Layer 20 of a small transformer language model trained on English Wikipedia (23 layers, counted from 0, width 128).
A neuron's activation on a vector x is SiLU(gate . x) times (in . x), where the dot is the dot product.
The model reads these tokens: "ap" "id" " and" " pre" "c" "is" "e" " t" "rans" "l" "ation" " in" "it" "i" "ation" " in" " b"

The vector x that enters this layer's MLP at each token. A number n stands for n times 0.012.
0 "ap": 120 26 30 0 13 80 -73 18 54 293 195 84 -92 54 -13 -34 33 -24 -113 -28 140 -110 -59 -109 -32 -70 61 -128 276 75 -95 103 34 -78 13 -143 151 93 175 -140 -90 -85 -1 162 0 151 -38 -16 -88 -108 79 -35 97 -6 152 57 199 -183 -31 11 -186 93 -100 55 -79 17 105 196 -46 123 -73 -5 -112 -160 -97 -93 -91 -62 77 14 -18 55 -91 -146 -42 -36 -126 -8 35 24 -138 -126 131 -14 -230 113 99 -72 0 49 -47 124 -70 29 13 36 67 100 65 84 55 -4 -157 112 -123 6 24 -165 -71 119 2 -370 115 -94 56 149 122 122
1 "id": 22 78 -94 102 -33 6 -67 -19 -138 -5 114 50 21 -8 -39 202 -65 -9 54 -83 -39 12 -31 10 117 -61 63 -54 291 116 -48 -178 23 10 -22 -77 157 62 -19 -104 -48 -36 78 278 41 -36 -92 -23 40 -73 145 -69 130 1 -59 -107 108 -54 -7 6 -139 -12 50 -7 73 98 45 173 -16 108 -25 71 -97 -48 -20 -57 -204 75 -27 19 -78 -9 94 -155 -38 -183 -123 -81 -70 -80 -38 188 -119 59 -120 97 99 -28 29 49 46 36 -92 -7 -33 11 120 49 -96 161 142 -125 -67 -97 17 -25 -27 172 -128 -94 -163 20 5 -8 16 63 88 87
2 " and": 204 29 100 70 73 23 13 69 -55 101 114 54 -106 39 162 -82 -19 30 12 -46 20 -18 -62 18 88 3 -164 -52 271 70 92 12 -194 24 -7 108 119 38 -35 -145 -69 -74 -76 275 -35 -33 -10 -53 -20 0 42 -117 -71 -126 -86 56 99 21 55 61 3 12 176 46 -156 -10 -25 -19 33 125 -32 -23 -112 79 -75 -138 -133 103 3 63 -95 -61 46 -46 53 -13 -63 60 32 4 -108 -3 144 -48 -133 19 73 -133 -49 51 62 51 -128 -201 119 -18 115 -29 -65 -93 147 -65 5 -82 -185 27 9 107 27 -53 -145 64 86 34 -34 57 116 130
3 " pre": -57 -9 -84 -15 -55 88 230 11 94 196 26 180 16 117 96 -77 -49 48 -146 -153 -2 -121 -46 -226 19 26 -54 -34 271 -11 43 183 116 -156 7 17 -41 -66 19 -83 46 -99 -16 133 -175 -101 38 2 -284 87 -158 0 158 -133 32 184 -54 -131 -18 -8 -178 -219 117 -74 2 -45 -15 151 -26 202 -149 -75 -139 -57 -24 119 -100 197 -3 -83 -40 27 3 -164 -1 -129 -40 40 33 95 12 -328 -16 -209 27 -85 64 -100 -19 -105 -18 -103 -54 160 -21 89 -35 -161 12 88 -56 2 117 -46 -11 126 46 99 130 4 -65 52 -152 -84 37 151 82 171
4 "c": -39 126 -149 252 -166 200 144 -56 114 -94 47 -48 92 -40 -39 140 23 -169 20 -240 90 -125 199 25 1 195 -37 -28 114 -22 -96 -123 -9 20 38 -20 -110 -137 -101 -121 47 35 -173 133 91 42 -22 42 23 -177 196 3 22 203 105 -75 65 -55 -56 -110 -90 15 -163 0 96 102 -71 65 98 268 -150 -55 -143 24 20 -26 -93 75 30 37 -98 -28 38 88 -58 -117 -156 -41 -48 -275 46 2 33 42 -202 105 76 -44 87 200 68 155 -71 91 4 55 237 4 -6 53 113 -136 169 -104 -31 -20 -132 96 66 159 95 97 183 -40 107 -44 -8 9
5 "is": 57 214 -5 55 186 111 -42 -9 -37 160 -73 104 -26 2 -47 54 43 117 -49 -43 213 28 229 -136 -8 43 36 -212 -15 126 215 -56 -169 -128 -67 125 -36 114 -30 -98 -62 -42 -67 172 98 -85 72 -11 -99 -22 93 -126 61 6 20 68 -12 -120 -114 -140 43 -117 219 55 72 185 5 -119 -54 121 -36 -98 -88 58 -15 -34 -291 -132 -73 3 228 24 -106 -108 160 -16 27 -52 128 -209 140 45 -22 -8 -39 153 140 27 -34 193 -70 -43 -24 76 80 -131 121 14 -10 225 -34 138 -55 -58 -130 -28 111 14 45 112 -22 -152 -42 36 -84 78 -98 80
6 "e": 150 -10 101 117 62 33 42 58 -152 161 113 65 31 -68 -40 132 -57 170 29 -96 15 -18 27 30 -58 -8 -128 -210 369 93 32 -89 -65 116 28 39 26 66 121 -111 -12 -14 30 214 38 79 -117 73 19 -8 77 109 7 -25 -11 40 210 -87 -36 52 -84 -73 357 64 -172 117 45 -1 13 163 68 31 -27 94 4 6 -68 -75 -22 56 -6 34 3 -178 115 -46 -65 -46 111 -58 -68 -77 -87 54 -113 20 -3 19 47 -16 32 144 -135 -88 -115 0 190 57 -88 98 -4 -99 -3 -53 -174 63 85 46 50 26 -53 139 43 115 99 -88 159 80
7 " t": 32 8 -48 66 -70 17 198 8 150 133 88 104 -136 39 259 -252 -11 -119 6 -208 103 -115 86 62 35 -116 72 -43 215 94 55 -60 -47 -98 -16 0 19 74 -67 -105 82 16 -56 220 214 -14 46 -134 -12 -30 -43 -112 -78 24 -138 37 124 -51 -146 50 50 -104 -20 125 -18 27 -4 61 -45 210 -136 17 -34 85 -116 145 -85 -125 25 34 -180 -17 61 83 37 -219 -45 85 100 -93 -101 22 -74 99 -59 204 114 59 -22 35 -24 -109 -237 30 -176 84 22 71 -24 -7 -106 -39 40 11 -11 -52 -85 24 153 -98 120 -66 -30 -107 -41 -10 60 64
8 "rans": -107 104 -210 19 -41 179 239 -30 53 -24 -40 230 -67 -27 124 -58 -141 -29 -71 -99 8 -36 -117 -230 -162 -15 29 -70 127 -83 33 211 119 10 -83 -60 -2 -85 78 -187 5 42 -193 209 0 -113 190 -112 -254 -67 86 47 59 -92 85 58 57 -15 -103 -48 -67 -183 45 -29 -28 -2 -103 132 -90 139 40 -64 -189 86 39 132 -136 42 33 -115 51 26 49 -95 105 -255 -47 -27 73 -89 22 -43 147 49 10 -31 98 -100 -93 47 -207 -7 57 -59 -119 128 75 -19 -30 139 -53 84 -123 -60 77 -19 -72 152 9 -96 -84 26 21 -6 -112 2 -9 47
9 "l": 87 163 -126 -29 -115 132 83 -60 -15 -164 193 53 -16 -51 -12 -37 -131 -34 -86 -26 139 154 -32 -119 -74 -11 28 -120 85 58 44 222 -98 -68 -104 186 77 -73 -2 -91 -99 127 -41 154 41 -218 89 7 -188 -114 156 -33 -122 83 -126 43 -11 -12 -166 -64 -64 -46 6 174 14 34 66 147 -9 296 -123 136 45 46 -137 -22 -114 39 90 5 -33 62 165 57 61 -201 -78 -138 99 -225 44 -149 -8 48 127 16 130 -209 134 59 -194 42 -105 -100 -87 -34 43 16 -140 163 12 41 4 -162 7 -5 -27 56 11 38 -7 -56 -35 -63 240 -106 96 52
10 "ation": 106 12 -141 37 18 -111 113 11 3 189 107 -35 -39 -18 33 124 -3 142 -74 42 112 68 47 -22 24 -46 -66 -242 259 39 86 -23 81 92 -4 42 166 7 118 46 35 2 11 253 137 -38 -78 1 -10 -85 -31 33 16 -94 71 -31 118 -86 57 55 -20 -80 174 128 -97 73 23 74 -12 133 -66 194 10 105 60 -9 -132 -75 -61 -1 -50 5 32 -30 44 -71 -52 -64 214 -25 -156 -36 -42 -42 -119 -4 -3 -115 22 72 43 30 48 80 -113 26 293 111 -102 78 -81 36 -112 -74 -148 97 237 -34 -9 0 -20 12 -6 17 122 -242 83 -32
11 " in": 47 35 36 33 186 70 -3 65 -49 62 69 146 1 -89 134 -71 -35 24 -135 46 84 -5 72 3 125 -43 -23 71 474 -86 30 185 54 134 0 -31 59 29 184 -126 -42 -23 -48 204 -20 -109 -21 79 -111 10 41 26 15 26 -205 246 155 -37 -109 -79 -136 -118 182 -24 -15 32 -70 -29 65 75 -27 -17 -112 -127 -61 93 -171 -11 231 -94 -77 -13 -57 -62 107 -61 -19 -1 -118 68 -51 -72 83 82 -175 161 120 -26 -103 33 29 116 -108 -13 -95 71 85 49 -66 63 32 8 -55 47 -15 5 69 56 220 -17 27 44 40 21 12 48 94 36
12 "it": 35 74 -159 163 123 64 180 -33 -6 172 31 112 1 -85 96 48 -31 -208 66 -162 120 -39 -147 116 216 -1 87 -116 169 52 -68 69 -111 -75 10 -3 -48 42 22 15 -13 -51 -238 193 86 160 -125 46 -42 15 161 -72 148 132 31 99 -16 -73 159 22 -14 -20 -24 84 -14 72 -65 91 -13 139 -53 44 -100 94 39 -50 -221 -10 -31 -108 -13 30 -114 -90 66 -169 0 -57 67 -251 112 49 62 -33 67 69 132 36 69 111 31 173 21 96 -52 72 210 155 -107 120 59 25 70 -41 116 -5 135 287 0 -6 -128 160 133 154 -154 -37 -12 36
13 "i": 19 -31 -229 81 224 45 71 -157 -113 -158 82 195 -85 -122 71 49 -79 -22 -62 -61 189 102 -108 -42 -22 47 49 -177 39 8 101 107 -40 -92 -126 -40 1 -69 -2 -162 -61 -84 27 133 168 -28 49 7 -122 -8 232 -94 -106 -35 -76 44 102 -172 22 0 -103 -99 -22 36 -61 120 100 -16 -93 282 -168 266 -26 56 21 -48 -229 -15 61 -57 -45 85 -164 -93 146 -103 -71 20 -16 47 -68 -182 -56 36 148 80 60 111 116 75 -167 112 57 -168 -16 -9 166 -46 -34 57 71 -174 17 -98 18 26 185 203 -3 236 -185 -118 68 120 171 -114 -23 35
14 "ation": 109 1 -143 28 45 29 139 -27 -110 163 92 -25 26 -113 105 120 26 -13 -142 50 62 -1 -15 35 -22 -96 -39 -150 245 -4 115 85 47 127 14 -82 128 -1 24 -11 34 65 51 273 107 -11 -32 92 18 -84 -28 94 69 -88 108 -51 78 -132 76 105 -12 -88 217 12 -60 144 23 52 -59 180 -45 241 10 79 108 61 -96 -88 -6 59 -46 -68 -6 -50 49 -108 -59 -19 155 53 -165 9 45 49 -151 17 31 -55 65 84 -33 3 -1 59 -22 -9 136 90 -69 -37 -56 -63 -111 -109 -107 -38 174 -33 -51 4 -48 95 4 -36 123 -212 72 42
15 " in": 64 50 98 23 178 82 7 57 -73 24 133 188 25 -77 136 -75 -34 35 -114 -11 72 -12 32 -29 115 -85 -16 96 465 -107 23 171 -28 139 -5 -46 44 49 163 -99 -30 1 -20 224 18 -82 -9 52 -94 -5 35 9 69 22 -144 232 157 -17 -92 -27 -134 -158 168 -53 -59 25 -34 8 88 130 -23 -56 -120 -93 -19 4 -152 -29 201 -95 -94 13 -96 -86 101 -47 31 7 -79 39 -31 -80 112 118 -143 164 99 -75 -70 80 -18 166 -107 -53 -54 55 36 53 -51 14 21 -35 -14 31 -53 -2 82 60 167 5 -8 49 72 19 89 60 109 80
16 " b": -77 10 14 39 37 171 175 42 24 183 78 105 -69 11 25 4 -71 -88 -29 14 101 7 -58 79 -121 -9 -49 -30 215 -151 29 134 -197 -119 -85 170 -18 -16 19 -117 132 -110 -42 240 -73 5 -202 107 -83 0 28 -44 -192 81 72 113 -12 -33 22 -4 -28 -166 -130 34 26 -25 36 14 64 158 -30 -35 -168 132 -204 165 -41 47 21 18 -84 108 -56 -40 28 -78 7 64 -61 -203 12 -154 -171 -92 -45 212 11 -22 50 69 -51 48 57 -57 5 108 92 113 -153 76 57 -103 128 -67 -4 98 6 78 -3 -66 6 -65 -177 -67 -119 110 -42 59

Each question shows the input weights of one neuron of the MLP. A number n stands for n times 0.0026.

n267 gate: 100 -172 -20 -9 166 168 27 -29 -32 94 -15 21 -213 -36 -46 45 46 78 -51 167 35 33 -90 27 -97 -15 59 83 -51 -18 67 -21 47 45 232 91 82 129 -3 50 75 -45 9 -210 32 33 -49 -85 -21 61 90 184 -27 27 -110 158 132 55 -11 -76 -26 -43 21 -21 -117 98 -229 44 122 -42 218 -35 103 -132 169 27 -139 33 -24 -42 -189 -78 47 -74 0 169 109 6 -283 67 -281 -81 -98 243 70 43 47 -18 -18 6 -56 55 27 -231 75 -35 -12 64 -163 110 -9 -38 90 9 35 12 -23 -93 53 29 126 -29 21 107 92 18 -81 -27
n267 in: 60 -3 -40 -181 119 157 -102 37 76 230 69 -77 -128 -165 -202 71 -59 -71 24 76 -17 -30 -66 84 27 232 148 61 132 30 70 7 -49 78 -13 -106 93 23 41 34 62 13 -30 -102 109 160 -66 -189 -212 -96 -99 163 40 -160 -210 182 135 48 61 -43 -148 -49 156 71 63 -114 -186 -243 95 134 163 -10 37 -146 -17 24 -49 0 -119 -250 7 69 53 10 70 -55 -117 10 -228 99 -27 -51 -75 26 0 -35 185 229 -64 -50 -133 23 -102 -24 156 177 -145 -23 -232 0 -20 -96 -41 20 125 -161 -120 75 77 -126 -30 53 232 109 145 38 62 -110
On which three tokens does it fire most, strongest first? 11 " in", 15 " in", 6 "e"

n301 gate: 98 -157 -109 -122 89 -115 35 43 0 -229 -20 46 79 -20 127 64 3 35 -15 -98 75 -23 11 181 95 -109 122 -17 29 85 -138 84 -46 123 64 -66 -121 -95 127 -3 102 9 61 51 111 82 9 226 -145 106 -9 -28 -14 85 -51 107 21 -74 -3 -177 -48 88 75 -93 -26 -215 23 -3 -14 239 103 -68 69 -109 -122 -59 -73 -6 -26 91 31 -199 238 139 -107 -89 63 21 97 114 -107 86 -17 -236 18 -67 0 124 111 133 12 74 -12 12 129 58 21 -111 149 -15 23 -118 27 -85 52 -131 -43 56 -17 80 3 -12 -35 6 -157 92 -26 -193
n301 in: 154 -19 -153 28 155 15 22 120 43 206 155 179 3 25 148 -43 88 -78 19 -165 37 -81 18 -170 -55 21 -31 -59 143 34 3 133 -121 109 0 -21 -135 18 -91 189 -73 28 -58 -65 42 -106 118 -101 59 3 -91 108 -197 85 136 152 -209 22 140 -42 -82 66 -83 -22 -64 102 -15 -199 -188 22 37 -73 31 220 -25 -72 13 -75 47 69 143 15 36 -46 224 -57 74 -63 -104 109 -77 151 130 -87 95 -77 -9 -28 44 102 67 94 131 177 -50 -129 287 70 0 -43 148 -49 -69 -36 195 -15 -6 85 -108 76 52 83 152 91 -56 57 0 142
On which token does it fire most? 12 "it"

n66 gate: 136 -22 46 -211 3 19 16 167 163 -6 -104 140 -75 -112 133 31 33 16 -66 99 47 -3 150 -53 105 46 -81 72 66 -94 -114 134 34 44 -12 -28 28 -12 -13 -90 -152 66 -109 -72 6 114 101 48 34 -104 -123 -112 -87 9 -180 19 -13 -185 -12 49 -79 55 -125 156 -15 3 133 9 -156 44 -9 -70 136 -215 68 3 156 101 192 110 31 -171 123 -15 31 209 34 -173 92 116 68 -32 6 -21 -83 -55 -218 -96 31 -68 74 -250 -173 166 -85 -68 -50 -43 28 31 92 188 73 82 144 3 -102 -127 180 15 -34 40 -150 -110 -44 294 39 -70
n66 in: -115 70 -66 -289 103 80 -7 -222 -45 -129 -21 -136 143 17 -47 -168 130 53 92 -66 17 74 295 -105 -35 -83 91 -126 -106 -63 -138 -237 58 92 -108 -24 128 167 28 56 21 -175 -63 167 -3 -159 89 -14 -175 176 -10 204 87 4 68 82 -134 -122 -71 -10 -10 -72 105 -217 55 -52 -52 -31 -34 -11 -18 38 -10 99 3 -4 -299 146 71 11 48 -58 110 104 -194 -21 -288 143 -103 -165 -150 53 164 24 21 -22 192 118 162 -118 135 21 -25 -172 -88 -146 -53 75 203 98 7 138 35 41 -113 -24 14 96 -77 -165 80 -66 158 202 7 -176 85 75
On which token does it fire most? 11 " in"

n30 gate: 79 -55 18 21 -39 -194 -114 118 112 169 -123 18 -61 -34 22 -116 18 163 -135 -112 -6 22 -123 -199 51 -42 37 43 -71 98 0 204 84 -34 42 -124 -154 145 -208 0 143 -147 46 50 24 -108 -81 28 -49 235 -60 0 255 -210 9 9 -40 -9 44 129 -12 21 -135 -82 102 -9 121 -3 -21 34 -22 -66 -61 105 -33 -15 45 161 28 -83 36 -119 33 27 97 40 -48 141 -6 3 -76 -9 -92 152 69 172 43 97 -52 -40 97 63 -197 -84 -93 100 18 -48 34 -193 27 106 74 125 -51 -107 -42 -196 -27 -81 242 18 -61 -69 107 125 -265 -25
n30 in: 51 -120 189 82 108 -156 100 119 -247 -18 -155 92 -3 -31 -71 202 87 -121 -62 112 -10 86 7 21 -14 156 -75 -10 66 59 57 123 61 -94 -255 75 -17 -51 125 48 -20 -234 -89 -36 -47 66 -181 -140 -62 -95 -64 7 41 -10 188 88 239 -116 -119 -128 -57 -194 103 -14 -101 -3 7 265 161 7 -66 -174 31 136 -257 111 54 87 -3 -111 91 40 34 126 -7 -7 58 25 152 -81 151 -66 -90 201 32 -136 -24 200 242 -239 -7 -37 169 7 17 -41 155 81 -130 -120 -64 -41 125 188 -250 31 -115 52 -21 -20 20 -68 86 -30 -34 169 -50 42
On which token does it fire most? 3 " pre"

n311 gate: 3 25 80 -124 21 3 72 -31 74 -130 -31 -31 -143 59 -16 233 -88 -28 81 83 78 72 189 -81 6 15 -75 -84 179 -128 -89 -19 165 -38 77 -68 -98 37 -44 -146 82 174 -28 101 -165 -85 183 -95 -12 3 28 118 105 35 -137 -29 -53 57 -51 -61 -61 52 -42 137 -156 -46 40 34 -186 -90 78 -9 -46 214 40 -79 78 41 135 16 -116 -119 -15 -89 -31 35 -169 -121 -107 24 -37 -95 12 133 -86 -81 165 135 -56 -84 -98 -79 50 -229 -119 -93 -44 -104 6 37 -73 274 16 149 15 78 -89 -38 -124 76 -181 -108 -146 -174 12 210 -48 -260
n311 in: -44 -25 31 -16 -56 87 92 19 65 261 -204 -9 148 0 95 -16 -68 3 10 168 -38 209 12 35 115 3 88 104 25 133 -40 -123 -148 -108 -281 -153 -103 -150 74 -22 34 9 41 183 -9 147 28 3 -16 -22 -31 -3 -188 166 -65 58 -92 16 -66 -136 -148 6 162 91 43 -160 100 -19 86 164 -83 65 150 -131 69 -144 187 -268 -153 51 -3 55 25 215 -50 157 34 42 93 22 -38 102 -83 34 190 76 16 118 70 -41 -50 22 -29 106 3 194 32 0 -88 240 56 19 -83 -3 59 217 131 26 144 19 78 -171 9 43 -28 48 -21 -3
On which token does it fire most? 9 "l"

n55 gate: -9 -75 -124 9 -233 27 97 -42 95 -181 133 -69 -24 -15 28 -15 -103 -9 -12 6 -72 -112 -53 174 36 74 -117 -39 209 109 41 -207 -171 -203 -24 -24 -247 -33 61 -183 -15 54 105 42 -56 18 -129 -107 186 -83 -165 -29 164 140 -44 157 -33 77 -17 -97 108 53 68 -96 74 30 107 -45 103 -45 -45 -76 -27 -170 -138 -70 -131 76 -146 79 6 21 130 60 24 73 -6 65 35 127 24 -119 53 132 -187 34 42 -56 -30 -3 -59 111 3 -40 109 -89 39 -62 -15 -201 -97 -48 -103 120 -86 3 -45 55 -60 41 166 -214 -66 126 63 114 32 -116
n55 in: -15 156 -52 15 81 85 -83 3 -108 -78 173 214 -47 -180 177 -156 -92 202 -89 -128 -23 -145 -38 133 67 38 -88 56 -128 56 122 -41 43 -42 -61 -64 -131 -47 -54 53 12 156 38 -24 38 86 -213 99 26 9 81 77 150 0 -109 193 68 -169 107 115 12 12 -82 27 119 -88 -3 15 92 44 -9 -40 -38 -21 138 -104 -9 149 0 -74 -61 -55 124 15 0 -66 -18 -45 177 3 65 -54 112 -46 -117 -101 174 -76 -50 88 149 187 -151 -193 92 102 -86 -23 115 -180 -144 73 -57 -26 -139 -62 -29 72 -35 96 3 3 -50 -40 -29 -30 175 -90
On which two tokens does it fire most, strongest first? 2 " and", 4 "c"

n242 gate: 220 66 178 40 20 -17 20 82 -11 -41 115 -20 -49 -46 131 -60 123 174 -139 -258 69 -84 -73 52 6 76 -92 -43 -93 26 -6 49 -6 -17 100 94 -71 17 76 -80 28 75 66 324 -163 -221 37 9 146 23 -121 19 -31 -44 182 44 142 62 28 68 84 107 -101 0 -42 -180 20 9 -51 3 58 -104 -17 70 3 -122 99 154 84 20 84 129 3 46 -6 175 28 97 144 152 112 -38 -3 92 103 -269 -54 88 -170 -77 62 121 133 29 -96 -51 127 53 72 -52 -53 28 52 -53 -39 -52 -60 -67 114 -90 45 54 6 96 83 68 -39 -85
n242 in: 108 147 -59 42 73 101 -153 -70 139 -7 121 144 70 -134 -29 49 100 74 92 -139 102 28 -79 0 69 -17 18 -46 28 117 -101 -214 100 7 28 146 -56 133 -18 -215 21 -74 98 233 -93 32 117 -122 -42 159 -304 -109 -28 -132 141 -94 284 -313 -3 45 55 103 -11 46 86 -81 77 -45 148 -74 18 -96 3 -82 -126 -253 -18 -221 117 7 148 227 124 56 -150 -39 -84 -90 222 7 137 4 7 -38 -68 -22 35 143 -85 112 -14 3 64 11 -270 -168 18 107 169 -60 -62 -132 11 -141 -38 -53 -125 4 0 55 156 101 -173 -10 -74 331 51 183
On which two tokens does it fire most, strongest first? 2 " and", 6 "e"

n167 gate: 151 -93 12 -12 -164 6 0 -9 -23 -33 -166 -155 99 205 27 -123 -197 -32 -44 -133 -58 -47 -97 91 84 -78 -29 -173 15 29 -135 242 49 89 3 113 -87 -26 -235 -181 -186 158 41 105 -97 -92 77 -93 -26 -127 29 167 17 -50 111 0 -150 -30 -25 -46 -46 131 18 67 -95 -160 -20 17 -9 -12 -180 -94 -98 -6 17 119 -6 -59 24 -50 -212 -11 -175 -58 154 51 159 60 -75 63 64 65 -26 54 -12 -30 61 116 -126 -134 -165 -46 6 -99 -142 -131 -53 -37 23 53 -115 6 107 66 46 70 -12 -62 44 81 49 -14 -132 -63 -73 75 17 80
n167 in: -48 -121 136 -73 226 -162 177 16 -152 82 -66 19 -83 22 146 195 87 -255 6 38 3 -55 -16 -61 -16 -255 -80 -42 3 61 -50 -115 78 110 -136 -22 -41 -13 -123 54 147 218 -22 -19 91 -10 -16 95 86 154 50 152 153 113 137 -3 0 -140 -104 -16 31 3 53 61 28 156 -66 54 132 198 -48 -38 22 -178 -10 -178 0 -68 90 0 25 -88 53 6 260 -163 120 118 -107 176 77 85 -150 16 62 -130 -83 76 -97 -67 -133 9 -129 -206 19 -127 193 60 -26 19 -128 -35 23 128 -6 -67 -44 16 -10 211 -51 -47 71 97 -74 95 181 -81
On which token does it fire most, and how strongly? 7 " t", at about 6.5

n57 gate: 39 -259 -44 64 165 0 39 -124 119 -6 132 -78 -59 -42 -145 -3 -74 45 -84 22 -64 42 -25 176 96 105 -20 25 -141 -93 -99 -109 104 3 -100 -55 -99 -89 122 34 19 -50 -36 3 -68 -56 85 20 22 -80 115 38 47 57 3 31 65 48 43 123 134 -68 178 291 71 78 -191 -55 82 -126 23 -52 66 201 -106 -59 -52 125 -48 127 121 46 209 53 77 -108 122 -20 14 101 -67 -37 3 -8 74 230 20 -47 -22 11 75 82 51 -100 -51 -86 -53 -104 -61 -45 16 -83 6 25 -74 -47 -182 99 58 -36 86 -50 64 36 -198 -40 106 6
n57 in: 154 41 3 35 12 64 56 -17 46 9 170 82 -41 138 -49 9 -54 -174 89 116 120 47 158 32 -26 208 67 -32 -106 204 -20 -3 0 15 -47 20 -44 17 158 68 57 188 -96 20 26 -148 43 27 -35 66 3 213 187 143 6 84 -15 -96 59 9 -206 -52 57 73 26 3 122 -209 -92 147 3 118 189 -45 29 -89 15 -12 204 24 -86 -57 43 96 15 -101 -81 87 -26 52 181 42 69 -77 78 -141 -170 52 24 187 -119 72 -92 69 71 149 74 124 -106 18 178 87 208 -43 -75 -94 -3 107 -44 -17 -41 -49 147 -57 103 6 -86 -12
On which two tokens does it fire most, strongest first? 12 "it", 6 "e"

n314 gate: 25 25 55 -198 -50 133 8 -14 -53 89 39 -140 81 22 23 107 49 -45 -14 -19 103 -82 30 -65 -91 -274 -3 -17 -42 -11 86 39 52 -260 -103 67 3 -81 31 126 -27 36 95 46 66 -65 66 -109 -50 17 -113 73 -22 -54 3 -17 79 -157 16 36 99 -52 61 -22 3 -98 111 -22 -170 3 62 112 -47 -142 -53 85 -91 -74 45 -127 -11 33 -77 -47 -133 -17 56 -52 0 105 45 57 -227 44 -26 102 -213 166 -155 181 -92 0 14 129 178 78 206 -8 140 -34 -63 105 -43 -85 30 39 28 26 64 -127 -72 22 -28 159 216 -6 38 -160
n314 in: 27 206 -71 18 74 3 -75 110 -130 -18 53 -39 63 0 -6 114 114 -51 -112 50 -42 81 -23 -108 -32 53 -117 -72 -39 -184 -6 -33 -47 145 50 -56 -86 -18 43 -261 -23 -159 12 -129 -12 -197 15 129 45 -168 -171 90 -21 -164 -29 -110 33 135 32 9 15 -35 -37 33 179 6 62 -33 65 129 9 -76 -127 185 -60 231 -84 -49 -73 72 29 -15 65 -33 163 -85 -56 -67 100 132 96 12 -166 -55 128 -140 -36 311 87 -9 -113 193 -175 18 73 -113 45 -88 -162 -150 76 -127 -49 -15 -18 -12 112 137 -80 -103 95 41 132 6 -33 15 -6 92
On which three tokens does it fire most, strongest first? 14 "ation", 13 "i", 5 "is"

n257 gate: -101 -61 -21 15 160 -21 -31 97 -100 -107 130 9 -86 77 -194 -147 156 0 -59 -6 -80 -142 165 -126 0 -251 34 74 -121 -34 151 -28 -27 53 -198 -64 -179 -100 62 163 102 -3 -31 -32 -147 -3 -69 -157 -64 12 -6 98 -138 -40 129 101 9 -13 -80 -48 -9 -42 -38 166 -130 -80 12 119 -6 -40 -25 66 103 90 28 -59 -106 -121 127 -12 33 -81 45 152 -6 243 -128 104 -112 39 107 66 -132 129 -172 -253 107 12 -83 79 -43 36 -108 3 174 198 121 93 9 74 -39 85 168 -24 51 40 70 91 162 -76 15 3 108 -114 86 22 -200 -47
n257 in: 136 -130 41 13 -25 -6 -58 50 13 6 25 32 143 -44 -112 63 -217 -6 -96 91 180 -109 3 -19 -50 -135 165 10 -42 -268 141 79 3 19 98 31 -188 104 106 35 62 44 -66 -26 53 135 12 107 -3 134 72 105 -240 13 195 -201 -144 -36 -27 -78 -118 -77 -43 -117 -41 47 -50 25 -37 -127 -48 -37 129 -64 -225 122 218 0 202 -38 106 -65 -128 38 -132 0 3 -140 -91 -44 212 13 -81 -87 -224 23 -124 -66 -61 -57 -72 136 -35 -146 16 205 54 -100 70 48 193 9 138 170 -69 89 -144 19 196 -91 60 -60 35 -109 -57 114 -19 -91
On which token does it fire most? 10 "ation"

n199 gate: 102 9 44 38 64 196 -27 -73 -73 -319 90 -85 -91 62 70 88 -58 113 86 44 32 -12 -58 91 -122 -102 147 -41 -71 -217 35 94 90 -30 18 55 108 73 150 -29 55 47 132 223 -75 -15 -72 -93 18 200 12 -74 -88 152 0 57 -74 129 3 0 253 -147 -3 6 110 65 -87 105 -52 -115 3 138 23 125 232 -39 92 30 45 104 38 52 -101 -73 -50 -66 -41 24 104 0 -24 -18 98 135 51 -3 -153 -6 3 -6 -82 187 -27 -12 152 222 -142 101 -147 15 -58 105 -57 26 6 -9 93 9 -88 29 -70 -32 118 58 59 -88 -161 -156
n199 in: 9 50 37 -94 108 -100 114 -62 -59 -16 9 -3 -6 -107 -127 25 174 -63 -79 9 94 117 89 16 -59 90 135 53 54 -51 56 -3 -166 -9 84 -106 40 100 -3 132 -55 151 -221 142 148 10 18 -164 -163 111 -120 -100 19 13 -40 164 54 167 -15 141 70 0 3 -56 -99 -147 -174 -131 -166 141 44 74 289 184 150 89 105 -38 13 22 -160 49 49 205 -149 -172 50 42 -145 52 -72 70 28 21 157 72 -50 -149 54 25 -118 58 -6 -141 60 -78 51 -246 -25 -141 172 19 6 43 71 232 16 61 191 -68 -115 -37 -6 -95 3 45 143 -38
On which token does it fire most? 13 "i"

n155 gate: -220 -90 -22 78 33 6 -11 -58 -17 -83 -33 53 -59 -126 -44 211 -99 -42 14 28 176 59 -184 143 3 -97 129 135 42 54 83 34 -30 57 -22 0 22 -42 128 -79 -115 31 0 -36 0 77 41 -63 -20 -108 -17 -22 218 -6 63 32 11 -72 -32 107 -36 69 58 -53 108 90 -25 -11 -113 62 -76 93 14 -88 -179 77 205 -77 -244 0 77 -115 -22 -19 81 -94 -64 55 30 168 -31 94 -104 104 -80 44 -45 125 88 25 169 123 -150 -118 -60 -120 25 228 81 135 118 -17 -43 8 6 6 197 237 -81 14 36 8 25 3 101 -43 0 -106
n155 in: -33 27 -30 107 47 -107 148 59 -53 98 41 39 -30 -21 65 171 50 -30 118 12 30 -85 0 0 -9 18 -18 -12 91 -36 -3 -27 -59 -48 223 -110 220 119 -9 141 9 69 36 80 -24 30 182 15 -18 -15 53 99 27 -152 58 -15 69 77 72 203 38 -18 -161 54 106 6 33 18 144 24 85 -97 53 -225 111 -270 -50 -64 76 12 -65 -94 130 -250 -83 -91 -50 -117 -12 -47 72 152 53 149 171 -19 -270 39 193 -98 -42 -85 -211 -89 -39 39 199 -147 -24 -9 -56 21 -43 35 3 54 27 40 72 -24 -6 -65 -198 -226 51 -25 -146 -104
On which two tokens does it fire most, strongest first? 1 "id", 14 "ation"